Layer 11 of a small transformer language model trained on English Wikipedia (20 layers, counted from 0, width 128). Numbers have three digits each and are written without spaces.
A neuron's activation on a vector x is SiLU(gate . x) times (in . x), where the dot is the dot product.

Input weights of the MLP neurons that the questions are about. A number n stands for (n - 500) times 0.0012.
n3 gate: 770519500398489292640508537416435362606408277516744686625273563519665573415348749440366424669454507425455370314345825488463679515430457554434429423504694475511376500492632481651630489539801465431680841367630521619328658576373522450308684417270627712511583592555533443480478541478511504500489593489518393439587528364428628761335415365533415749592508705451358466356446559493486352633621
n11 gate: 512356389426552325683449450217383354376297430504367461717511513531519662587337418532546441654582462338316623488276663545327578388504595665404416579686423701391425439571388546423473469539536439625610538636694469546282415519528348478489620404788493206453403436507572578468205638311635608266686635461379423590283337281593423719397467421359572386489778560317611406389585312553572415669450
n18 gate: 361540264325500510419460574565712656336563489515579525704639503486496482469513327630581572529220606710569300397507448519420738547382463518548430674665408487400351214712418355754645550460431553652471549363426440433617632389446534510458567664448630371666493522631350522281362536406649511622582507564347642392514513427247700549500406307402556417569425593553373579524483622535717536327679
n21 gate: 539496666883571511635153350422434316380447326649516562388511581418692591575333579640653516196418476373386439599318553431387731515680472602608672360425456540426403511599542469450516477504504539465390306602607534302519535531421515651568906373470614554480419594500440445532232573557602531379481758635462434387430656440411647496347431374241796669410477436410573328544452684611511395725609
n27 gate: 539492559608655404524465500437353397546507615540771569654675647527710539590453463664599601535330386565574411421366338536593641577679256426555402751528416503685207318504607477512250591453586379597785658436372463538462477384406540742481464343315662600648454453455339504316622462752705534455205539638567354434438525373508523470428813504409515718657542407432614500445537532818572323566465
n29 gate: 305406288597496459728414608511578404554462640415594516399519636413291779318321466486542441679649504500375242328302473324243643481458321441476273591659411523598365369544620334710504361496655467661504569450554435469458411656441180478466245388575577726598399480364371641269165686393466403568481504784557459496481569420399477401485646560435420231617492639395642740403556403531438406522465
n30 gate: 645548377405324395521497460516490450561513269609575367469553582603439434464567392566587384604568476530503456622425268475530464368523451455178503407406574299435408493479679429632624396500469525630569380414397468540312629276407208578560468250346725703613412615569368524440450399434592574652546750551523487619480408490334476467564433687520639682628412664613386438636448496567418568494350
n35 gate: 438525459486285448445370461569680443618472202619514432547322584485714368500355594587496471723475490518447349397478511297587566651406456329589500689662678567543694521478532293471518457676408613475547729644454577468589457583748510431276483371375457457173382250448385514634418675613423654391586301504517776363464480584550461395511470434359637617490400524583660518651695519677430565466543
n41 gate: 538338617698595268621429519459614397778413575343676514354175614576533486417306546285640510346334661702560360360378311391482500491317539309519621417495325549519568481394514383505629533423803277429385713482370466486449683495332392716104716519527459613552627295099390320265393495389789364311446693458225469595514601243819439509509588471505962557610679500251356729608365363514685561899472
n52 gate: 515663525342500456620655668598402496639592417394542481327515519653530404346437584391526424400534470373645479423508526536617278425474720431488441588384536536466569500589665631715275470512427280736259544194585374619302560719458471568533373511525523391252466376340570595410534511655610642242482473203485611432477261390354579485325465319467389405493380573378481938371256414515465458418553
n66 gate: 648410714750532532557387504453785522437373560597571515306323668613707412475608634545489511664406607415360351688369551355428543735601466625766559766504376572646475430401474481556485326785588493398511474507537298518618560549739411536536395474648484440511511455594493301694522307445304262631342450545395419361444490315500455595515689702482456572254467612528312526265472570471650328550500
n105 gate: 675544343412507602444625359648507529595429434508456595617539579515634212504493422483756386392555576351674435338365385542539683595397519366489172589275601514555355652451394475445615413347459459611559701615518477583424511474310535430361507238422563756556569592440390540846601602357607616371486369482350417655328627443591394614638575545568647303365376408408572552472643557569575434545863
n109 gate: 408307623633361541656543477695492488535549512443614465379595585579670540052460375435465673492484567500453424316328515164640553348663500579572423123540351483543609469608391477508433407401632279555643592381554503442225512704349675593473887434466557574539613520534409645435674516554390380557373388414561448484621642572613457439311683377469511615436325726489373579690370334342496320340336
n157 gate: 347592214587624797364441500452370446529346408517772487438375670353310640528547343620771341564391395637752485551201520496548688542379692276324484744679599512621725414666351459675517583475678512634416573451500483373566616333513460544561582541291583687424637370721532387435652558606629471358277602392512496797417644419297529662521628203439443369613123516562348605333441513664453558619367
n162 gate: 632761565432570445625538779551596556511548374555715267356592678392447438378543599436628561349237452470573358430261574676843423447426477454586462708504373429660493451414326519603349609597325260458400604504646331403549625626728562641426383564261447766438454563393556267393402629545659458493398828352448615435645539533405416407440475504392414728570443471613417592424514445598436637666408
n180 gate: 565544534624542496488448314542548579544523376712528492284384630476369471224358705221721581467680543802397344635612383475500392696574537354496327508349557423596519555688544365384593337581255467524553598469410586304690556668671534614469466377245486516431353611465426637504630500786675325578278475252543712416676631640297448488334429537696527472333237639411168508447576719445541416439580
n209 gate: 386644286635418347829360485437309592697572291420519508500425561371527674492308537450404363567438608519628388496558765707354534558489575527416427625460430724504459324587600515512363496709508543520496397428546260549335639314425345640458457519612594450696400325242504344456481558542383623307541484492138463473605489557681631677534529547481924476485608608245542535445541340679511566566562
n222 gate: 585429492312382327581416808610188379736445482473332469299500566558448451185336530842396677696417728513263382590408509651500504430483585567347608534415279386469644396482491331736536491522545601588571444427423514586444522509607345475197787330492530487593264629542219641213379709470691409624706446491436193240443570462570448786526443411242513788551487555553258580542446477832304491596597
n235 gate: 430504392391375703317598737687341231544539480714427297536461669381620430362504347658460761516431791492489357450201445708441309662524500348483388619641612461573574344748295633577438508562541699316455556385373452484484464516636411774219473746535580508557310532547583569378596721678799363464418429464394550512346549646351613748484455479631500615323238570549228627589473521480534415527459
n3 in: 431382412677510575689714349391646430380576532585439631461600541288454467497606462530570589460482560651386454609553351515555159429425496364449622462685352471447565664576359553567701574597460612682328215264316537441482613365543361436576318426534619334489341734452562657415822528521414507541449642274579648496454675483676539462525503460611462500438479620480367357412689592402444500554425
n11 in: 431554721575616428602682556438532553404396568422421361660538420442553489545846441434461636558389375542435619540443476638300459375707576522416528739595344682486507374311383458401511599409533427579572538469717305608549518511590347358556357433627531411442578519387635668578380461451517557521520650564559551793237351455805326552493437616409563388365571256500718446425426426570576347595536
n18 in: 300564599341704339397212625404437555504482526512646429545522432444526523572660579462452597655515493482497562725352424329543593507504367699370529645667422503307421409436485478478425644436432283515451504100504571347441441764545401404616313692375391678676678390500431284473331389446565625467646359615547387414381476356607259319573618523584464244568559418644551324518422377511708329366403
n21 in: 526449528602780616571412565349540540562412686591573420253546509655558400642476602612547394659544441370520591380442329298313423602363385518504493532474593600613514202504612655387493659656326335423685507493400370450694551650526291524500520547475516496526525573584765639579424276564631616617455664627610286533427367681453750369662578626622564345338544521281690544358566436579378427535332
n27 in: 641485504676515374433608337264874538550541423337531262538348558395348669470644370422163314473577452477574611677473448838106485527637469652366557507535449429404489394418569481293473568484582582763239647395636613526595542373695357533489403584356421308624573497437470535528451401372373618522706201538698384400377446444454500504367478672387324430489599444422443620397434472697564500562462
n29 in: 524520523195569160468420571649484661607562338541540333512569556576783573604693420434480408448548479437562441211389628641726385746477609520402508716638594597603355773427378417587476547472460643588544411550547343539653472603597629379291393772420575413492512552439388460364422154519435606546458512496319571388710415238370449461661241754617267416243350339412586624345511529480404440549393
n30 in: 465336613622487621476565517314381470581513486472551541619523574521517635553513575538403462535480570385627279490652633536362556473392538053696657229545497533415631370254500476558445719455420443387662500500470683320617405568679639410556605530529430581397399465503493330637443641417477318589422427571606490561497684520534710497671494344713473579480527493428600750435387595436377463584480
n35 in: 648343520493538377591550426442603668436379543360654432514486432381451496445400387345553443355415513507445550438638555500527274429510591417763559452573638476290442472362408405224691433478431451479410472330476424476609578440396500419386533426678524496425521608390728578330693401462400588666497478465652490336528659662256447524546825674514535540651458418691563468666328518101536457544241
n41 in: 495522640372338850586518395449478421593612403528388460496813278392377400491500680813347625789571476465719496595615630630410393407461681743400413660690618493580641561672509395469482381590432763634675218552448574591285465425819500424751496390697622451531310523586431589666605271548212755379721123677711240576620454573412403569325405509596465235470606658525609504470723257474372527281491
n52 in: 448378440639479422481522471454448573708553449367411408932443518441674474628586372640446685664522530409473449387412668512550691573720263374470561246466531465500273496380456482537578347325549537496403457457255593489660317302686714437400517314560408394611441404560643537508605507385550518636595579584653649293529380650489580671540239661374482374269617620568580511686322534529510371465445
n66 in: 523663550349478297419356395355451668549386395449690190282427582256679396335521562700530458519704497489652528411745448528577355323416342500352656357577457506542580504338399403349511605377604343454431533555393431556466748504531550457368437302718571432462560510475500534617455362607387455677467380647694600258402475731387278335303616688522360301427241624552374508550489617652405670536443
n105 in: 641601553490477493489403613500555353538530428446667656648594592476538564560616443532486535518493528692633513472503605612647424524604521241343629692602536531524420395525596373297570500447472487573465568574463462364736331372461566516355464479577643434483651518413416604590531281230500696628474585590090634680600436513607552524377490577520341308356290647535633549800572446571426614687593
n109 in: 354699408679462313393385408586331379486612374489663442360462620624653445524628618517606449365234481557470540518471549267337521421771632758544776556540346449748711429551639703611569632394617646761402511511578483588678443435365634534518527586379481360409504332517507338403585450574531471546476419364640446359554654420486554427614396555384704685448561486497238551476534500677386522524396
n157 in: 405413620669445542677431575445439482672451532548424360464549509329354625580712385443638442474594371432464517725414346248444293644597669354533245615566445572360375412357350407722453525537474520591413394584482571613585600360427449514479302582635450478348504294379633449418787582310563507465641397600395561511364463490350550671663460646377384445256439490357351406545555437355259543568238
n162 in: 713518404601584490307647455708619445389514448576511507514638427684369550653555402396414820493626343528465279325594636537611433531456521687346366622486513554479473445475472441444511538688575351454599319483733525277493698640695577357541331406675620420613510615473896489623431517357375327622256539430507480546528474507340552449403301415445531468473542342474459472427430572500435448493497
n180 in: 386628436287446385324459674482451263444533451605613275526576594417285664780507420577164489351590349489521396442578566641562385433475600401465773474347514497414475419527556474328599541412294628477420306405287571478630403245678446425482497470478506649398362542395507496539359303383471366580461565239478702387463650456385522333563315576765430436551474457507496542375664574459126500553309
n209 in: 349515455598584207634369496399402543720630652376471700652496479577561467454415402385604223699464601511646476452608564773623451540609504419605396638500672605344483614507572450522291554548415450310658528493657448450608569329371389510620324709514528453416554528195585380560436540348715540514615623558412308547674324380644590606665453637575504526581363563443622676441524200654436489476685
n222 in: 524484663345578410623648600474442469554556392400340516581751445269285231327442298338676726472450510727720457333535424500762634322646369390608618477270541511539448630362477512585492485587670626441347428595374682439569272294524759511330569662541527566617535245624278819645366565436451385428522417446395445601302507621442392575435554472439583520583569515353336398415360504344543651474318
n235 in: 343428281640541649349348500635244333461580643638478619629451458620557236615523462570157522708500574575539530456453493466545289450510471420496634538654398628482517383544500667349358432540676633464427546535370440560390371629431335384468393650597580482547457360493538579243720361458653482447417415342406330489410456556518582455465252365630595515490350396364323779620514392344574730565558

Each question shows a token from some text and the vector x that enters the MLP there. A number n stands for (n - 500) times 0.0096.

" S": 479449598409463442497553481499495473405536574511457561507554314355520478609725492423528519468467451498372510608550482557415516500482573493622560537612558484394470428552458676482348588489414535613622447330544630453473396441492498473610320418442221466467595409362422403402456392274498448463453444399372536530650534519461498433451420421646456503502484398550487578436452584555487560559519
The two highest activations, in order: n18, n66

"s": 413429450482460529478494420439400552475484426472435657516558355530480512508413555524515435476550452498499445478523574498416373491512445514542495382528525436527469456437532546550521517486586526543471423472585878473517589598498474453552529380453466478517441489572452581538436498452430428598590584475563427469488539442421551533502411481576510531524531665554399380520481401547470498555522
The two highest activations, in order: n3, n30

" the": 465488447464498403482531426515421374516461484452563540496502475485476601585505478511486504484549457553476452539610461538462479521503540495434539387557424424485451437463460577496446426494526545474443531385424795437447484436553445382519428469551654479525458620511514533527471558503474503470542601492457564536553533444506468449395487501515489503523454522632410475480484473504379590472520
Which of these neurons fires most? n30

" entrance": 453369488532436610545419470524484392576582555570429399637568427386479510598419352464487506529487522586560491458569463432631529528626505525572587495584377453561404586409665428415513556557631439496546465443508873487531424467585642436398506512423451639421540451536440576623413442458466477475578614486440388452723595391532547463500518493698518499534542293567551587537459482372587558510454
The three highest activations, in order: n41, n66, n11

" agricultural": 491407460505627609514601556477423516557560459663530387371594481419400591550393343565511434600489527521546543493631572531520519482449560510548570480345440457448533385440630540485656483610425622495436500593502891426467422437299603464505529498534320482326501512509451435519425636452439528535576495440460378405629544540520481438445577618600505485615587484575534613567476520562448672608477
Which of these neurons fires most? n222

"so": 523551521464483496478415564493338357480385438529469505478448327442427470375584498390482422452485479431503712389539543508382512466492511566755559413425560481495376412697559479512495750592321498582491438658418710493264416431327488521571445258478345441400561431587433704650521523648507547625518572603410495482477380618608499457491527520453647476602377402474619345422566617583496487488530
The most active neuron and its activation: n21, at about 3.4

" Os": 432538527477491597366466585349637359469556648473454388564511294408467458472458537506454415458484479488564563278525496433556544564565383361483656533614419482549507493432574692679471677562613479522545482368572673425492405463285334500620432526557413553373556436459501437368340417421455565458419610432559469400704463279469455364482502470630453320518620275563592554422481620517571552520412
Which of these neurons fires most? n29

",": 491482464489456485557517502544459635540493466555529538480448390495477457545478481483533599460494470528508507517561446436485453559531521519451493524421631423497373498536622636474514601608505469580462619474545519601382532438478517582422490484542553469493617589413454519499438482585539434555457612533521399487539393536528469593488602495490566512508453490445606515598571378446420603413592
Which of these neurons fires most? n209

" was": 550464470525533549467440498579650547498686368438390452498581364418418452572470496425544529434482523463562376533534591447495512612390373569467628406395481439499488513478556536614485520495605455497666501631556547546643471512534418493652466515422587458470494504570483488511518605424389518708409477469420528523448445515478388448491533415418529519301542457457538660392535435448404421312535
Which of these neurons fires most? n235

" of": 536608494393602462563574477652542552611523458422516586607559406506550596485493597485480487432515476434462528554392535530493603478572548492451502471618540441545350549537630603447413516531562487623560417523556630482404579654426482494641547448471488379483475667414385474409403491499544494598569398609456534376487294665529535526565363508641533454552525596535546488487559382560495536443468
Which of these neurons fires most? n209

" to": 656567515549430408466549580557574426622527480656427574534481450419482578399488542544449437546499498441528493613577533464448554558520460489449574484427513432587351562555645490410274484583595502495507480332386650517500550463392501424482429527407541504589390630477619453481566424460475404581586491520480510454511449431447404501442486468428361516505471296581424344394531358595490516593515
The two highest activations, in order: n27, n3

" (": 627369419558498513470438507492449525481522511391519465412464468400452589372632483523375472466485472516369614504594357534607468543400325507593421480446573434376534456425469583586584482657491422515532512473438578536630581592712487415509471394584486528483478459476459467525452548575546603584343443562682449572611387477527367416425626503550417447539439428557635539421505549520568642416485
The three highest activations, in order: n66, n35, n109

" Pres": 316257467435489531504416481399378541376547540388406559561485314515501604663465387546487453491504467393485573543577633402482538636462468405550518612646492471517519539423371559506434489412568488572583400466591621581465431410605424659467435644449385495561356451584589427642390502398572486592551470698553493529602505510533599417606371375625459346618548346472622677419600253500551439515343
Which of these neurons fires most? n29

" George": 499441611530380527414446571433544469529543546559485479391260268619427602622466448520418659538461452556452538399349630324553413658551549601407521549550625473502374513535657541619494382530553472428499432582435783427470430492425508458519492508514398482497540494522505557498367435478548374408556526563593417452629379512568522461457543512466515373460606467485649489540652569579438492544561
The most active neuron and its activation: n21, at about 1.5

"\n": 451478496483515526565488487469563539503646463592465416492544503482497472452565553423646409555377428422436509491445464517446542448500461372546493502510515433574485519466465451491524613468491467625497495324480142515514473445646621532419489448565446481543510452509487477550424537569481492484543534447724501466552567507548424475547439449403481532471490442448526359457695394528457471483590
The most active neuron and its activation: n235, at about 0.68

" Vice": 464366393498577364623409576486502647546637541524399418523542383337532697716536588572530612489385453532552562396648598353479559525454476593594482398570440453501484515459551506563469410399325450539694525595370711473535416429437537510505422566510428516567546553545571643689500466418550450474588397546373438472639474713488418438616580353407569438365495510520519502524577444531504377499401
Which of these neurons fires most? n18

" a": 543387501481520426466604489542571602481464436513512453557535457448518526410542436482605405552363493540444445658698585448275433499492405513513525366534431439453437603587454590424458444468362574520618386615506809580454526553311599545417473424393621604502455506538533432519387508430498494475499605422662514501481531549473426391492494539551455518489435576537564584514565568494363436397548
The three highest activations, in order: n30, n180, n235

"'": 457381518448406423541526489526417459455606605623417539403409480543398595625563432571415615444547429498519452395627450443479476493655441569516674455753594452442483423457658565574504436409317444420443536554626656235440545691480426487550464467567474484489408562477433433517498472465461454470550545632725386663598463320486612459655455568544291549531397453432453511516439632466467528411479
The three highest activations, in order: n30, n29, n222

" Essen": 522472448451426487366429530388490520536559556447389608538321333527462553656431457484578586490489429414542673593481654399353516540588428454467553630611545481557623428760468502570685398470562464385459595502469663588494279445469457504580421488594374395609562403456518719364354450526510446517569568700610425637611487477565500496517490481464567488523522324593707640458499386433553483369554
Which of these neurons fires most? n11

"ian": 603449480372425543528519562496420510440616517543387536496530324622511460441496472634284675519645525697468662338432485556507459404523473622249634387402555465549454552482505521644506527516376520435458378425350721394491495599448445466612477531520396461579663465450493573597527503458446371513692380645578402441577425584657468444387390547397407444419496533527508423471566670477473493535466
Which of these neurons fires most? n222

"st": 521496525547455550490552484590373532526507503581525605539600320481475541615439548528560531416459478394505519458386495552447529435475541512463480436604529468410428612333581701609582490426585588687574327534522867514541563711632559519626563513531331410490524488467413471363538476567584549566670439562413534683577471409528595510570421413517555503541481460538507379422540309466532600526670
Which of these neurons fires most? n35

" and": 539396403443446480429492470546485441509654541498598525442668390508439442420410539408490465416568480479532457364525548470546475488460504583439421414506625430438393472334628521448428503351423377542475416283426673524491499461564451517485447494509482524553444524443426538509554401513458473620632494495424541485550429546467518531434645535460447508466532419537450488467403502527413372550550
The most active neuron and its activation: n52, at about 1.5

" learn": 616596548622561464344490553472628616469668379458617329339609480293468550687508450496559422392610483549580436611728511430576404225349419456415534560516512462476555465543554526610467441482413556391473564431630632361632614643268706636638461571568471449401562432503563561408759555347528560489539472508513463531584448603557475476509421538569375512435495586520509283444607462423451267497544
Which of these neurons fires most? n162

"ient": 501477622508612548580420304483157492457627465623382456521474472501536374408557514506417638423534495569487623552596537505426498362528675541480664464464382470414445587558531443512622560574335669647474582617521759469575498637445545479587482586626431547353539447648380490792498592467444452633475490545421411478520399461542467506512512695395470491557720369566661494454469342437524569318619
The most active neuron and its activation: n11, at about 1.1

" E": 580428639513287556516480521356610595567473617492523407503586326474599672602735397508544535484491474485560481441498572457384498599538409507606485472539520481486338492553511621622232359563336456577542477438522606518445566475635536542551307470519282478438610446425489473515405566334557460479464433436489493491604490560426482419573465498591551457410515534570516600421599479639463552366384
Which of these neurons fires most? n52

" Ra": 483489598327431574517395530446555457393699544561700555445521310436568510501658449552520503591539463439501542558525478524447460421422520651622449550672549477498422390487643602510404513427381537452545468462465545469508429388486352535584254562467340531472638454470502542379341592416494445492523489494573475472529523534412533353292450428561520443453404380515581559398527410591470493582223
The most active neuron and its activation: n18, at about 1.3

" an": 474440429404543409548493433552562592488487416416551411492555475429520612513502484490618584462405469540582481544638458460379453570516467473550585352559481447438500528576356602619631453486433527428712325534562744510546444401273535452443541335427565435412468530552688491689380477471458441464494470488649473440667572455451472456439466530629362617444398677598477634499644312458350545372554
The three highest activations, in order: n180, n109, n30

" classical": 458455489517539583443509485502414463498424450589483453458575442517484432429432348507463478440489490415490574350600565517578585560444649541558488545418401454525480528401586544547643367650408494544565507628469976515419461555442653415394522439543369433475511522620473602422583577534468437411564450389533410338661531467517504581445514582514378558477409481472600512561622635511464437577496
Which of these neurons fires most? n222

" Or": 580521510522492521496554438385565576487598658597483365570683359498659443460605479531427620340557489533535526339433470445598630551473446607501415517582542462564451311453437479573657440428285554445602443556607608544527438530368385580515357523575369490538566489492339577357288590509518445492585359527468441384563454362416486497485537528534612450456652349579610475416555210597463538448471
The three highest activations, in order: n18, n29, n11

" himself": 578304537492434594521543377422661494480643394440454538413521412380505493543396488415394528476477528528648373510533472475510456607436530569523634449492575449468452539659700558390302491556454486430496405486489824443491541416733484531466434471430439479520505391654660596616428554574394436545473537446396440540555469466516543355495622435562593566540487552545473651510546588427481458379442
The most active neuron and its activation: n180, at about 3.5

" in": 550414463437512467581473566579503501462466497491575550486526537422581500544511488490474509540471513476558399524563546483464488538455482578490520515512473428557367618649625527486494522519583474553599280339474596486490527579624545496726386526465567504529547605458437616412540502640475452530570570557680526563565416437530592452486341560487381521581388552617591484513424514519477713520574
The most active neuron and its activation: n29, at about 1.3

"I": 601518646465324536391487466328687574558454453576548508365494343525468554489559494596533627470457470524550525491499440462481434436510467478551606573449497484386227494457344627470533327560474470437485455419502604483409550457485671411625423313483259487477575483525588473424564476308559496713507471520454511466493452491552528514558552466572428584393512681588483219392583685601588381256621
The three highest activations, in order: n66, n18, n235

" volunteer": 631381505420423532457480527385459591510719421511494439510598416367542542480431406573526419598523475560640554497578645500476599385415477528465505458406442458449623540516631361453564514522516487455611530629543795451554448570480687387577557509520312651470479542425468434601664543240495597427509427578527365437723465574420533371511483461592597507459522474603447454594544507436506515423465
The two highest activations, in order: n11, n35

" ": 619491507471513559452521382497468557544496506552538452540525520419519542518620487513550412461585275537486491528496569460521504557523531376567468480431622466396443518432472520621413586552506446566466554470417571467501500629567541459516346443444611476472511487504437580594423508423529497619481429466434379492551506488525528404484533529450426481514493456464555520487593452460468490473428
The three highest activations, in order: n105, n29, n27

"C": 418463571455368518602587510467325574589461588440500540608466313588533502498590568542579400553482450583468570419570520412367521563511487331574515478484484479563452501533367582324654419583429457526526494369536682627436510438616578477575383570474271485449486471401356280541533535359512491611519443591335573615563357548644524497489445516567467422561597565429591658534679509520505498292599
Which of these neurons fires most? n209

".": 551444512505489531572480442484527608557533476579472423440385272540478518475456584405576467512468416543370459467557479446560496492559484534563519539468540440571547496581464526515533558460612493548464563446618477543489523550503636557432597600538622522475494546487464530471552506582514585580429560478568582529565554551533587460439396481435486499574499456614540535465628446637474436466413
Which of these neurons fires most? n109

" League": 434402482479411517374561513385574534428550391592483471465483380419490418599407547454422535523576439463390667678586476496532541626592530463573305543469404469312465520490434633343522384517432448618588577471430845363579418531575522390522470538452298563493590532554648620568471504449453511506501587529551649549425453481575641477556453512463563472335514483520578490594379614487519603546468
The most active neuron and its activation: n180, at about 1.3

"w": 274387456475515534576566521421450470580643434472387440541579373677484601552540533543475359517689435447459634624572326374441340599489631459632480463504479475598555537342404510306202525471291500462446423536579627594491645454356399504580470501483279578642519422409351624447473577513465435473420418534451541469656474476443426411535479559485474570519542412370535431407588354546473740550526
The most active neuron and its activation: n209, at about 1.7

"al": 542373531332542413557583425454200629481470507674495580648553367411546673542468557460488528472506496520434552414524528453676579500518536592565598389528545453548381516465462594534627534511380598652640570620547779596521454526498386537493511407535349515377381459451432423536452535464539342512606384491413413470532446417479507650517523513433478473502593448471578358500514458589521598603537
The most active neuron and its activation: n222, at about 3

" Bat": 406359486571403424426487443477444374461596568560581545518646295439593370541413497601432598465649496422532635611525454533551588474512533389443397702658493477545550481418454557550378564544456485501567416543517671456532367617672300491618304547523341488504608439500518438348577603413509513504488568499461453504499514473552516370535464480608664492514387368610464586477451222432414565571366
The most active neuron and its activation: n235, at about 4.3